Layer 3 of a small transformer language model trained on English Wikipedia (10 layers, counted from 0, width 64).
A neuron adds its activation times its output weights to the MLP's output. To switch it off is to set its activation to zero at one token and run the rest of the model.
A neuron's activation on a vector x is GELU(weights . x + bias), where the dot is the dot product.

Input weights of the MLP neurons that the questions are about. A number n stands for (n - 500) times 0.0019.
n41 (bias -0.044): 517 499 611 558 498 528 346 658 398 445 368 340 352 375 673 398 667 400 318 584 531 481 532 671 724 754 457 340 410 606 282 567 531 542 457 733 630 472 726 227 770 495 679 575 390 483 549 667 404 518 554 401 478 547 530 512 260 542 299 347 170 353 252 574
n43 (bias -0.064): 484 540 460 531 557 706 514 617 577 654 485 464 410 569 645 577 480 707 588 546 511 462 564 285 786 354 301 567 688 538 590 409 348 823 478 489 524 362 557 495 336 355 851 421 447 449 514 346 381 577 426 427 712 374 596 419 568 633 630 383 503 434 628 425
n44 (bias -0.084): 568 367 802 587 589 621 319 580 160 522 530 417 403 268 721 522 543 161 156 358 600 725 518 535 283 461 585 382 434 726 501 490 615 475 553 366 414 782 475 694 314 485 522 845 472 667 584 669 688 242 701 837 542 470 580 386 368 561 649 353 293 450 352 415
n62 (bias -0.075): 623 516 684 594 467 390 511 560 511 469 497 610 443 769 268 345 648 664 636 400 187 304 458 266 452 572 647 564 761 555 527 379 894 432 381 545 551 412 544 568 306 628 538 368 589 132 546 136 321 458 619 336 356 454 683 494 574 617 518 379 583 629 600 419
n67 (bias -0.213): 459 502 507 443 651 555 354 497 407 475 517 489 507 510 511 449 475 477 513 496 481 563 534 495 474 505 560 441 485 548 415 517 530 539 483 469 524 546 534 517 485 478 477 496 496 478 182 508 478 971 518 486 496 473 525 527 471 532 403 493 566 600 506 515
n115 (bias -0.090): 309 460 524 447 346 723 387 575 548 279 298 823 405 493 598 746 281 522 693 558 714 417 369 669 553 494 446 513 538 540 706 535 597 555 534 471 554 751 550 485 207 464 520 521 491 610 462 493 552 457 622 565 454 540 706 439 662 583 478 362 462 628 588 393
n117 (bias -0.055): 146 229 652 666 513 753 411 437 520 438 450 495 281 562 458 344 631 364 700 285 77 490 488 471 447 755 202 561 334 619 359 704 411 331 550 487 562 766 408 566 284 645 521 473 419 765 670 639 611 501 573 602 675 567 356 401 499 457 567 654 667 772 599 534
n141 (bias -0.049): 499 557 508 536 598 409 426 445 619 478 336 471 530 273 364 540 292 370 373 404 490 477 373 618 407 673 448 420 380 695 474 388 485 354 718 746 448 485 578 339 553 675 604 671 599 488 556 580 435 513 667 643 461 657 641 565 499 344 409 354 402 660 373 407
n147 (bias -0.028): 582 273 676 617 408 642 579 537 533 554 681 611 428 779 365 272 531 694 619 543 135 404 445 555 581 442 551 439 187 586 529 347 302 486 686 350 477 417 409 703 377 450 362 471 396 411 408 459 681 632 555 399 442 503 537 748 751 440 614 426 536 525 437 445
n202 (bias -0.101): 492 445 319 660 788 165 440 372 597 530 468 598 576 694 312 272 210 509 678 525 490 220 434 275 499 472 580 517 590 573 375 616 518 596 463 447 255 651 557 539 347 538 690 532 446 638 545 301 514 527 733 508 405 582 508 723 499 601 514 280 419 447 281 468
n215 (bias -0.062): 481 430 533 380 532 630 416 596 405 468 487 493 544 713 608 278 554 544 556 493 349 335 385 521 619 478 535 524 486 705 420 451 344 488 437 440 563 453 577 417 695 605 614 575 547 464 484 447 533 486 524 554 657 539 449 471 545 537 469 538 489 526 487 461
n232 (bias -0.064): 338 478 585 599 619 384 689 352 474 343 263 553 317 666 292 464 508 539 502 442 510 160 724 479 744 410 369 620 673 472 434 549 341 503 702 369 798 523 484 596 434 522 453 475 557 463 369 318 484 565 497 300 720 504 644 771 578 560 613 594 653 643 401 509
n240 (bias -0.059): 510 443 578 509 270 763 381 642 445 484 314 484 464 668 711 595 610 455 554 333 654 634 596 414 392 481 549 408 532 566 377 581 606 481 397 409 515 430 676 685 491 408 652 453 353 584 696 618 689 507 255 611 484 514 428 288 342 725 523 405 433 527 262 417
n247 (bias -0.053): 503 575 768 474 555 539 479 654 366 494 499 668 380 334 583 559 609 578 512 553 622 528 488 462 530 553 617 496 580 506 541 511 470 683 532 278 659 326 627 361 640 540 585 460 552 599 518 350 381 530 520 386 468 485 614 466 601 424 544 495 156 555 398 517
n250 (bias -0.057): 474 463 387 610 516 465 454 439 417 547 486 513 524 419 407 425 453 302 512 473 474 536 716 563 435 411 633 563 537 514 620 443 500 590 568 540 621 433 491 447 407 685 490 452 362 546 468 481 325 504 475 536 458 690 450 536 389 600 521 127 395 571 497 493
n252 (bias -0.049): 513 567 663 532 453 455 505 728 438 554 548 710 513 492 507 635 454 402 636 234 456 663 286 510 636 462 499 596 439 654 400 323 409 582 575 480 491 396 389 769 559 452 530 396 483 292 467 620 413 476 399 465 613 496 279 548 573 644 574 598 660 190 456 300

Output weights of the MLP neurons that the questions are about. A number n stands for (n - 500) times 0.0017.
n41: 535 606 404 615 522 257 496 221 550 744 425 736 279 693 445 413 603 409 586 563 600 581 311 565 513 366 402 617 690 639 251 736 499 725 439 321 551 275 425 293 307 484 296 363 639 489 475 444 494 493 558 357 161 508 365 589 621 427 572 676 416 377 638 689
n43: 645 531 404 588 320 353 469 514 298 402 444 628 566 620 294 270 564 388 350 355 545 703 518 529 407 497 592 525 217 665 522 570 611 415 545 538 276 597 573 410 504 544 375 248 607 470 565 667 342 485 526 582 479 696 511 492 754 395 458 744 521 591 412 645
n44: 491 334 310 784 419 414 369 618 402 310 215 690 460 724 658 509 667 574 578 661 386 589 760 441 563 333 372 330 387 612 669 849 570 595 613 395 176 523 441 597 351 504 240 510 479 449 487 519 635 332 682 630 289 148 506 629 719 581 770 558 399 426 296 623
n62: 712 521 396 441 601 775 553 702 420 564 352 94 475 440 567 554 249 601 599 498 419 527 439 424 535 747 464 658 348 479 458 342 490 536 567 308 283 455 385 384 548 298 323 698 401 475 498 629 631 500 487 557 709 552 294 353 678 488 668 599 493 550 405 487
n67: 527 521 563 525 401 481 641 488 633 542 485 485 517 497 507 570 533 499 482 475 481 458 489 584 508 578 464 547 484 431 529 438 542 486 528 587 515 404 494 433 544 489 495 505 485 507 710 495 559 199 460 474 473 493 409 453 499 494 548 477 400 481 458 525
n115: 511 548 610 479 471 418 632 314 485 417 524 456 440 449 487 632 580 520 534 566 498 599 565 492 464 277 420 552 546 648 351 543 390 624 346 520 472 506 512 363 428 527 315 516 567 456 533 456 607 501 392 548 496 582 655 510 722 560 348 476 335 467 667 515
n117: 401 536 764 425 456 312 556 409 482 566 257 410 174 288 373 455 648 627 494 430 540 700 605 619 333 503 195 496 402 634 473 420 426 538 423 831 475 583 534 523 240 635 626 348 355 706 553 514 895 506 371 319 502 589 602 269 632 491 546 533 544 436 895 475
n141: 355 401 370 437 550 618 485 737 485 380 462 661 338 528 593 741 627 409 689 614 440 487 430 601 499 211 534 270 451 327 869 555 555 403 529 330 558 380 420 576 621 363 378 566 369 438 431 591 477 545 551 332 799 407 791 417 255 667 711 499 422 429 483 550
n147: 400 809 440 424 663 485 649 596 441 420 604 272 552 509 552 488 421 412 543 430 693 560 413 443 510 470 536 478 592 511 519 536 433 468 569 420 565 458 729 375 542 620 407 625 494 366 516 347 475 506 496 584 450 653 417 353 556 294 453 466 338 394 675 531
n202: 566 416 454 618 459 576 463 344 507 307 28 576 501 476 699 618 522 525 520 779 360 462 627 725 387 500 410 556 609 611 573 430 613 355 554 615 430 618 501 336 502 505 419 456 411 389 429 719 403 441 490 548 410 439 438 611 609 386 654 553 554 664 514 561
n215: 568 483 502 686 568 430 450 270 577 607 556 405 306 305 341 493 434 459 445 383 487 569 543 370 460 435 630 705 480 434 561 511 518 362 458 766 384 648 417 677 324 419 469 561 545 562 545 376 444 508 474 644 495 486 507 574 542 497 641 531 627 427 563 332
n232: 588 407 593 401 425 661 465 603 607 312 536 526 575 513 527 415 264 513 702 538 485 484 427 595 397 587 565 608 412 558 596 588 416 537 351 332 527 564 530 337 529 476 559 560 545 470 502 487 298 525 573 622 562 500 556 383 492 419 552 393 485 347 254 430
n240: 687 365 482 360 605 318 506 425 460 521 590 446 337 545 562 565 543 666 776 502 255 517 540 643 570 443 491 346 368 399 538 425 525 327 321 523 627 505 356 456 564 366 446 516 501 492 560 576 461 543 479 406 547 698 497 512 516 313 632 537 616 580 613 472
n247: 515 510 410 628 508 501 490 318 335 568 452 413 307 509 656 465 447 628 593 626 536 366 578 631 597 383 467 561 517 621 544 493 523 612 505 660 627 404 434 569 515 493 462 381 300 354 522 684 546 491 378 464 587 620 554 351 560 481 532 498 432 406 505 533
n250: 461 498 525 293 457 443 450 590 543 401 505 436 351 495 641 577 606 513 376 505 576 521 584 567 700 424 514 328 442 396 522 564 593 507 440 447 353 512 569 473 656 592 420 597 611 550 470 511 279 545 463 458 446 578 603 562 572 468 371 402 652 444 439 443
n252: 383 658 433 354 535 572 683 626 552 442 331 574 570 430 741 491 618 472 614 624 549 499 501 347 551 360 430 391 337 313 357 456 642 470 552 511 515 500 371 465 594 549 592 364 615 631 467 566 497 521 635 530 332 329 566 264 458 461 416 492 506 655 487 330

Each question names a token from some text and the token that comes next. It shows the vector x that enters the MLP there. A number n stands for (n - 500) times 0.009.

Then comes g, the gradient of the next token's log-probability with respect to the MLP's output, scaled to length 1. A neuron's effect is roughly proportional to its activation times (output weights . g). A number n stands for (n - 500) times 0.001.

"A", then "us"
x: 521 539 408 279 618 520 494 286 455 487 520 502 724 489 478 512 477 531 507 480 566 562 427 489 354 329 566 550 469 403 467 566 464 497 509 524 505 487 380 497 362 515 463 513 490 466 460 443 531 670 568 500 462 479 522 514 499 431 416 366 566 518 458 667
g: 531 603 518 495 528 472 554 526 733 418 506 624 556 385 494 628 453 452 544 364 268 668 373 618 355 421 617 420 364 878 567 606 875 290 399 545 479 518 254 527 579 604 518 389 290 371 487 597 552 464 419 468 344 503 448 593 709 297 457 475 500 612 435 463
Which neuron, switched off, lowers the next token's probability most? n202

" ", then "ber"
x: 519 566 470 220 572 439 448 486 462 467 574 495 606 501 502 613 517 518 492 496 488 544 536 482 416 530 516 525 464 356 523 534 529 433 495 534 471 432 433 474 456 521 315 430 510 470 443 513 541 686 540 472 410 352 487 495 494 454 494 501 579 531 486 667
g: 439 574 490 365 353 327 381 133 613 285 589 501 601 521 734 476 451 709 374 502 532 709 531 422 525 512 234 573 559 369 560 401 611 542 416 520 411 587 632 509 452 612 552 510 466 606 534 327 678 511 548 400 416 431 446 884 695 463 323 576 589 509 484 413
Which neuron, switched off, lowers the next token's probability most? n141

" can", then " lead"
x: 565 553 466 134 566 509 518 399 447 489 557 561 533 430 611 507 477 533 551 482 469 550 527 607 405 391 529 441 577 439 545 519 531 584 571 455 445 505 455 485 497 463 462 298 408 505 450 548 502 670 405 514 460 302 596 345 517 511 385 539 502 630 481 631
g: 301 404 471 470 645 580 624 561 305 554 434 691 359 644 475 265 410 495 727 645 631 254 382 426 743 370 513 480 533 336 392 599 656 581 525 550 663 353 630 481 387 447 585 489 648 275 518 541 624 335 678 390 549 498 618 488 379 442 573 471 538 234 476 659
Which neuron, switched off, lowers the next token's probability most? n247

" p", then "un"
x: 445 562 425 179 566 452 437 427 443 452 535 614 636 475 409 537 547 562 615 485 440 551 490 500 336 482 576 473 489 408 566 511 619 467 534 508 486 416 448 449 507 537 446 424 426 473 445 539 530 672 443 497 406 384 510 465 487 520 422 550 656 570 409 646
g: 304 569 558 479 687 385 743 611 479 575 573 368 491 593 534 328 587 437 549 465 584 661 533 291 577 552 457 179 563 730 569 490 573 410 579 531 583 451 330 266 638 295 450 251 290 182 664 609 492 508 492 475 570 632 447 648 520 447 461 626 481 548 499 552
Which neuron, switched off, raises the next token's probability most? n147

"ix", then "t"
x: 471 583 528 54 553 486 443 453 487 496 546 492 659 505 547 529 505 469 468 489 510 599 481 507 398 404 563 592 500 458 494 512 519 538 550 473 501 561 275 399 418 431 518 485 461 446 455 423 530 700 465 433 496 368 480 426 552 523 521 579 623 525 538 608
g: 352 497 499 536 402 398 471 476 578 428 234 429 546 429 338 343 595 634 896 411 564 554 553 411 353 514 586 642 630 616 488 539 487 234 373 440 381 401 431 408 625 620 575 580 675 741 431 408 544 487 492 654 576 665 568 487 405 357 713 575 318 279 647 479
Which neuron, switched off, raises the next token's probability most? n232

"ri", then "son"
x: 525 582 393 75 557 444 445 488 440 485 529 542 663 518 529 468 519 575 472 514 465 546 504 553 548 426 548 527 391 400 480 522 371 496 501 453 428 517 497 451 613 451 472 548 465 507 446 557 560 675 322 554 560 394 503 464 513 498 407 552 527 580 550 626
g: 329 368 629 591 481 374 455 890 698 380 466 449 490 486 356 397 542 425 677 652 459 516 559 350 532 613 281 249 330 715 461 402 444 576 568 458 520 438 562 599 599 429 470 509 658 339 323 735 588 580 426 464 660 719 487 641 380 385 617 454 460 501 456 352
Which neuron, switched off, raises the next token's probability most? n215

" at", then " "
x: 596 586 489 253 534 474 476 436 442 448 438 424 477 453 469 472 572 490 569 469 524 527 604 451 462 392 502 606 536 340 486 535 534 443 557 556 521 418 315 505 562 445 438 376 541 488 450 520 557 684 468 476 485 326 510 507 522 521 432 615 489 637 396 664
g: 464 374 380 564 438 399 391 553 469 423 456 671 378 770 361 476 413 362 841 477 473 267 463 594 428 366 527 511 391 610 390 485 633 433 599 441 549 599 590 499 594 737 525 565 620 330 465 456 308 677 758 646 404 559 576 473 296 659 683 354 516 354 350 593
Which neuron, switched off, lowers the next token's probability most? n232

" be", then "ha"
x: 570 526 416 143 562 502 459 432 406 503 528 604 543 513 553 554 515 426 517 553 484 558 475 542 438 498 484 522 583 303 556 461 518 555 402 553 465 540 477 438 477 413 391 447 466 474 448 616 504 673 500 423 458 282 612 408 568 592 482 569 478 540 537 635
g: 187 367 677 567 487 411 346 521 497 639 309 602 447 386 485 330 629 474 657 397 489 617 577 444 584 484 431 556 661 538 518 217 582 288 550 352 601 492 364 657 460 706 715 407 459 338 426 431 589 617 483 426 511 519 681 467 409 659 411 437 538 571 855 467
Which neuron, switched off, lowers the next token's probability most? n62

"un", then "ish"
x: 508 547 459 78 581 466 449 422 433 544 704 507 693 485 473 529 527 562 472 494 428 627 425 505 400 443 526 483 502 430 558 499 406 470 561 456 533 610 350 465 509 521 461 490 465 454 448 375 520 668 457 448 462 368 565 481 536 531 435 567 668 555 511 607
g: 551 578 355 543 411 298 509 615 317 554 520 287 577 385 306 444 588 741 650 436 582 452 654 145 531 535 334 569 661 480 494 553 488 394 502 743 700 574 347 692 382 694 475 483 366 420 478 727 508 495 483 674 367 579 378 404 411 374 500 662 414 555 560 514
Which neuron, switched off, lowers the next token's probability most? n147

"==", then "D"
x: 552 640 363 394 574 503 478 543 449 541 666 454 635 397 411 459 430 474 572 469 511 550 536 499 334 409 549 429 485 338 539 540 479 447 435 506 500 415 289 601 344 535 474 414 487 450 462 532 503 673 536 457 512 434 490 417 518 573 460 433 699 530 384 668
g: 457 444 512 619 482 511 662 579 153 815 423 670 553 498 426 287 467 398 320 601 341 454 516 369 288 605 523 405 633 524 562 501 551 606 393 686 601 419 540 566 550 665 492 323 495 374 662 544 723 657 421 499 553 432 525 487 327 382 610 389 445 469 737 279
Which neuron, switched off, raises the next token's probability most? n250

"st", then "s"
x: 545 533 517 86 540 516 452 465 418 465 596 564 581 554 510 513 489 571 470 479 487 518 466 453 415 422 516 494 500 369 582 468 560 511 437 582 445 492 435 526 488 396 496 451 455 463 453 535 381 697 495 564 512 449 467 454 466 463 422 564 595 559 678 638
g: 278 568 660 639 568 379 728 549 290 475 607 465 421 426 577 467 516 591 350 593 609 571 226 548 426 606 414 680 489 572 495 276 756 576 463 713 564 555 709 612 507 630 379 563 491 278 563 379 356 651 490 467 613 401 221 408 468 585 544 365 445 394 362 433
Which neuron, switched off, lowers the next token's probability most? n67

" dis", then "p"
x: 529 507 396 225 574 453 447 510 503 418 653 655 586 455 402 524 599 471 544 464 431 540 519 562 352 411 529 531 431 369 568 535 510 464 550 494 490 399 330 538 597 510 410 478 484 468 451 597 543 669 473 397 482 331 486 484 553 445 391 637 647 558 333 639
g: 438 549 506 496 445 425 526 545 623 532 438 556 436 624 627 423 19 827 552 488 624 574 506 558 566 226 427 589 313 496 372 618 615 515 653 335 495 575 551 575 565 631 433 597 317 510 620 348 587 689 617 527 492 541 405 428 462 255 278 550 486 540 353 510
Which neuron, switched off, lowers the next token's probability most? n147

"s", then " is"
x: 500 501 535 67 530 493 494 566 442 480 548 500 564 505 540 474 529 519 491 544 580 556 469 494 454 428 504 502 433 422 541 502 585 526 483 574 442 568 436 541 424 530 474 335 433 428 446 454 501 685 401 570 424 347 499 448 521 556 415 500 596 584 597 635
g: 479 590 522 408 596 570 566 558 625 475 789 494 563 375 600 358 469 336 599 470 523 644 486 617 372 355 479 427 536 638 453 467 389 567 341 678 410 522 627 301 677 391 421 426 357 512 304 356 305 452 506 519 762 634 440 532 743 531 459 354 735 264 713 337
Which neuron, switched off, lowers the next token's probability most? n115

"ment", then " through"
x: 496 530 546 100 565 521 490 585 448 480 651 450 596 504 454 567 437 523 457 450 569 553 505 523 461 387 514 538 469 424 546 471 533 553 483 519 480 562 416 557 476 447 511 396 418 471 454 472 515 697 453 514 538 358 431 438 462 472 413 532 600 525 456 642
g: 276 478 629 597 475 400 408 641 555 395 571 339 376 568 732 524 341 148 552 710 369 553 804 368 652 552 509 554 339 671 389 488 574 593 296 497 593 438 470 640 494 559 573 378 317 448 585 364 609 603 563 579 345 513 445 395 540 683 299 454 540 604 581 468
Which neuron, switched off, lowers the next token's probability most? n252

"s", then " when"
x: 501 523 540 77 536 483 481 583 443 528 556 506 585 466 515 482 524 517 500 537 574 543 492 503 464 429 500 503 461 427 554 500 583 520 488 550 456 597 442 513 402 521 461 334 432 421 448 444 507 694 390 583 419 347 499 441 533 577 421 464 592 561 544 632
g: 462 311 663 668 522 435 583 407 378 539 421 577 292 785 338 477 701 475 552 633 186 595 664 312 581 524 473 450 560 518 406 716 640 512 462 305 585 376 632 456 579 474 534 394 499 406 388 363 547 641 471 375 311 544 612 505 672 705 543 364 514 283 632 469
Which neuron, switched off, lowers the next token's probability most? n115

"y", then "n"
x: 509 578 456 46 580 528 442 445 400 555 562 526 621 482 566 505 454 508 455 536 419 526 500 503 479 365 547 561 445 459 426 495 484 436 509 581 470 509 419 405 540 472 467 481 509 476 458 486 685 675 530 525 561 435 479 473 402 465 423 590 609 549 520 633
g: 610 247 274 539 674 607 395 314 498 361 558 545 437 489 599 417 481 661 485 634 470 419 496 503 361 607 539 335 646 301 844 624 504 522 724 563 383 525 324 333 474 524 312 402 394 768 461 337 467 578 409 516 507 692 531 688 422 656 581 481 399 507 453 591
Which neuron, switched off, lowers the next token's probability most? n215

"\n", then "On"
x: 519 571 402 342 586 466 449 453 440 566 514 418 584 454 502 480 499 502 497 469 455 579 621 473 319 466 522 568 546 428 501 493 489 473 473 470 536 437 430 521 464 504 358 390 478 484 451 541 569 656 494 513 482 499 450 511 535 478 417 416 608 514 446 699
g: 646 280 543 556 451 302 548 697 359 389 579 331 455 450 495 610 413 401 457 491 553 586 415 587 711 499 859 581 425 473 455 525 605 449 482 336 379 559 466 653 581 261 375 722 489 344 405 399 495 866 375 461 636 653 479 635 604 433 526 517 318 484 483 408
Which neuron, switched off, lowers the next token's probability most? n250

" win", then " of"
x: 500 570 529 170 554 489 514 508 451 550 496 431 605 430 656 545 536 432 469 486 510 606 478 541 416 505 467 556 573 469 544 499 519 496 563 427 352 474 454 515 537 350 432 372 537 513 447 581 491 682 361 456 462 293 570 473 501 417 467 544 506 554 521 633
g: 476 554 735 288 265 642 538 612 493 468 576 564 488 450 495 615 284 472 463 501 677 448 709 269 664 531 569 380 500 274 328 528 569 372 415 425 614 273 471 625 418 467 681 330 421 536 670 512 342 371 528 459 671 330 539 487 441 578 448 618 813 595 505 618
Which neuron, switched off, raises the next token's probability most? n247

" and", then " de"
x: 480 612 506 204 560 481 490 410 485 489 580 515 442 562 597 472 470 497 509 458 530 553 486 492 505 432 491 446 499 222 542 487 527 652 458 553 504 551 528 460 438 448 478 426 479 525 452 432 539 690 502 521 420 336 507 466 542 500 392 560 501 496 436 667
g: 585 590 401 440 409 515 584 508 518 449 410 777 560 391 389 498 510 259 471 459 502 377 696 513 308 436 473 934 505 562 479 486 336 436 407 529 360 539 787 348 329 528 504 673 450 505 510 550 404 489 498 577 216 626 729 591 405 378 679 504 535 490 660 433
Which neuron, switched off, lowers the next token's probability most? n43

" For", then " the"
x: 530 566 516 179 540 494 458 388 482 489 512 380 600 459 495 499 454 538 504 487 498 557 489 542 443 385 473 600 510 317 507 485 515 507 586 528 478 548 481 544 495 385 406 479 595 523 459 530 370 700 463 519 428 442 566 442 514 434 391 586 504 599 387 651
g: 603 605 568 396 334 592 658 427 562 630 279 256 564 210 541 471 612 441 408 424 597 567 506 196 584 494 570 495 504 545 546 357 330 547 216 658 400 575 400 575 431 271 413 515 686 635 555 728 622 442 640 504 579 550 381 513 663 577 445 620 312 551 616 511
Which neuron, switched off, lowers the next token's probability most? n67

"bit", then "ual"
x: 416 610 456 181 568 487 508 524 415 597 596 493 686 544 477 617 491 567 492 391 520 575 475 457 456 406 506 489 569 438 496 471 501 456 446 413 451 556 444 563 548 381 452 386 447 484 448 565 488 693 450 532 610 345 548 454 556 350 440 522 535 476 521 619
g: 434 565 550 325 514 524 448 320 594 438 555 223 550 578 442 616 582 667 516 179 453 384 534 488 671 656 642 639 583 479 566 650 604 406 704 601 739 269 508 679 486 629 605 396 423 482 406 509 572 505 655 494 194 349 437 270 515 514 542 380 552 346 445 418
Which neuron, switched off, raises the next token's probability most? n43

" He", then "l"
x: 587 501 397 187 568 438 514 321 423 428 548 416 682 369 469 467 368 507 488 586 458 580 510 561 457 514 480 414 499 352 448 510 513 487 459 592 437 531 500 448 526 488 430 471 520 553 468 580 584 681 531 527 537 366 523 556 473 400 441 493 546 611 489 649
g: 551 653 534 575 613 583 622 398 400 524 487 465 512 623 372 294 638 764 478 532 794 235 501 270 561 329 507 399 351 439 321 445 392 524 577 723 707 447 401 566 436 430 382 535 463 577 655 302 488 336 527 693 487 609 719 460 558 416 378 478 617 466 308 575
Which neuron, switched off, raises the next token's probability most? n141

" Jack", then " Man"
x: 443 628 473 185 539 426 431 442 462 480 502 372 640 435 479 416 570 507 422 449 477 593 466 615 460 484 448 553 588 396 390 419 554 575 572 529 439 518 378 512 551 480 466 484 492 478 459 555 574 680 465 521 467 354 578 509 419 370 382 650 607 713 473 621
g: 390 565 355 360 591 512 675 400 503 422 668 520 378 648 374 326 223 409 351 282 637 603 712 458 724 331 419 417 829 379 502 423 565 312 446 514 626 441 659 563 398 578 602 437 491 498 616 371 312 554 667 365 709 569 521 530 492 596 442 611 460 529 541 595
Which neuron, switched off, raises the next token's probability most? n67

" at", then " Bar"
x: 594 543 489 226 537 496 479 444 427 396 431 433 504 439 477 475 573 485 567 478 569 555 612 480 443 378 497 600 522 334 504 530 554 460 518 560 512 468 349 500 565 445 443 394 523 479 448 506 499 680 472 483 486 347 539 480 499 518 412 633 459 622 448 665
g: 343 614 496 498 245 313 382 443 482 418 580 657 375 653 559 345 474 411 382 626 484 400 775 361 632 548 526 472 845 524 213 497 681 644 447 326 578 423 578 541 383 519 586 656 448 475 668 451 589 312 404 427 512 768 480 632 388 545 424 534 391 502 558 560
Which neuron, switched off, raises the next token's probability most? n232

" |", then " E"
x: 479 549 469 266 544 464 424 545 416 561 576 496 488 479 536 527 525 476 468 484 511 536 467 553 484 500 515 438 468 407 377 489 489 470 542 471 561 522 412 454 549 465 451 444 438 557 445 441 512 670 504 527 451 434 530 476 505 571 391 510 523 582 494 702
g: 551 455 653 419 469 457 473 485 424 781 442 465 357 433 416 245 358 371 350 467 476 585 479 567 726 272 505 382 646 497 354 472 445 671 721 409 371 563 422 662 632 632 419 658 704 393 704 456 436 304 734 459 498 517 603 501 381 521 372 756 412 446 633 535
Which neuron, switched off, lowers the next token's probability most? n41

"–3", then " home"
x: 518 493 508 383 537 443 498 340 397 492 540 485 721 482 554 459 540 579 505 490 505 597 514 383 434 513 533 537 516 369 437 454 488 541 517 490 459 423 430 481 558 391 474 479 472 459 448 467 437 683 443 507 516 446 580 444 392 446 472 574 533 466 599 673
g: 557 483 465 557 386 702 428 515 884 365 483 509 474 552 530 340 517 541 431 312 758 484 402 668 389 337 488 685 389 344 495 811 544 482 740 458 214 527 497 596 577 526 598 519 570 420 479 675 561 563 393 436 445 379 264 434 414 613 378 561 576 507 389 383
Which neuron, switched off, lowers the next token's probability most? n67

" only", then " 11"
x: 510 584 504 209 521 499 441 517 413 526 554 400 519 445 600 543 535 471 511 526 457 560 481 481 521 465 483 552 533 318 539 526 542 647 498 483 442 476 355 422 442 412 466 374 514 440 445 569 517 675 498 554 413 321 533 411 505 512 520 523 583 586 518 664
g: 521 530 370 571 558 671 283 606 380 657 324 437 360 565 365 277 680 723 561 402 469 428 644 480 262 340 517 492 512 595 570 364 558 398 498 314 393 457 348 577 598 639 364 588 854 583 337 572 504 661 703 538 622 508 550 621 511 509 386 556 554 284 452 449
Which neuron, switched off, lowers the next token's probability most? n43

"00", then "–0"
x: 554 480 505 306 558 516 493 347 446 449 667 516 647 556 583 513 499 555 493 475 578 531 427 418 445 459 564 571 424 324 430 519 594 523 454 471 474 399 463 504 523 355 537 501 507 409 455 498 477 698 449 459 517 408 464 454 461 414 433 467 631 430 593 658
g: 567 483 482 595 758 578 621 289 596 701 478 404 514 354 441 574 451 255 512 595 354 576 631 312 598 528 391 561 457 658 330 575 463 471 373 346 427 513 327 446 624 312 587 413 430 341 247 607 570 453 511 515 327 672 637 701 387 383 762 636 483 606 635 571
Which neuron, switched off, raises the next token's probability most? n67

"d", then "id"
x: 585 577 562 90 529 525 457 427 447 575 608 544 542 582 448 476 594 551 528 479 470 522 488 444 514 321 524 453 514 476 525 479 517 485 520 520 505 457 417 546 441 441 433 328 461 529 447 441 530 696 447 535 434 430 559 440 474 478 446 539 525 590 566 632
g: 582 464 678 618 537 286 397 588 452 429 381 646 492 685 514 341 445 420 590 538 598 445 506 404 421 547 531 237 695 420 577 567 550 338 459 393 451 315 443 293 492 552 372 578 670 184 566 450 498 535 659 227 579 733 621 530 629 780 599 549 606 351 488 481
Which neuron, switched off, raises the next token's probability most? n62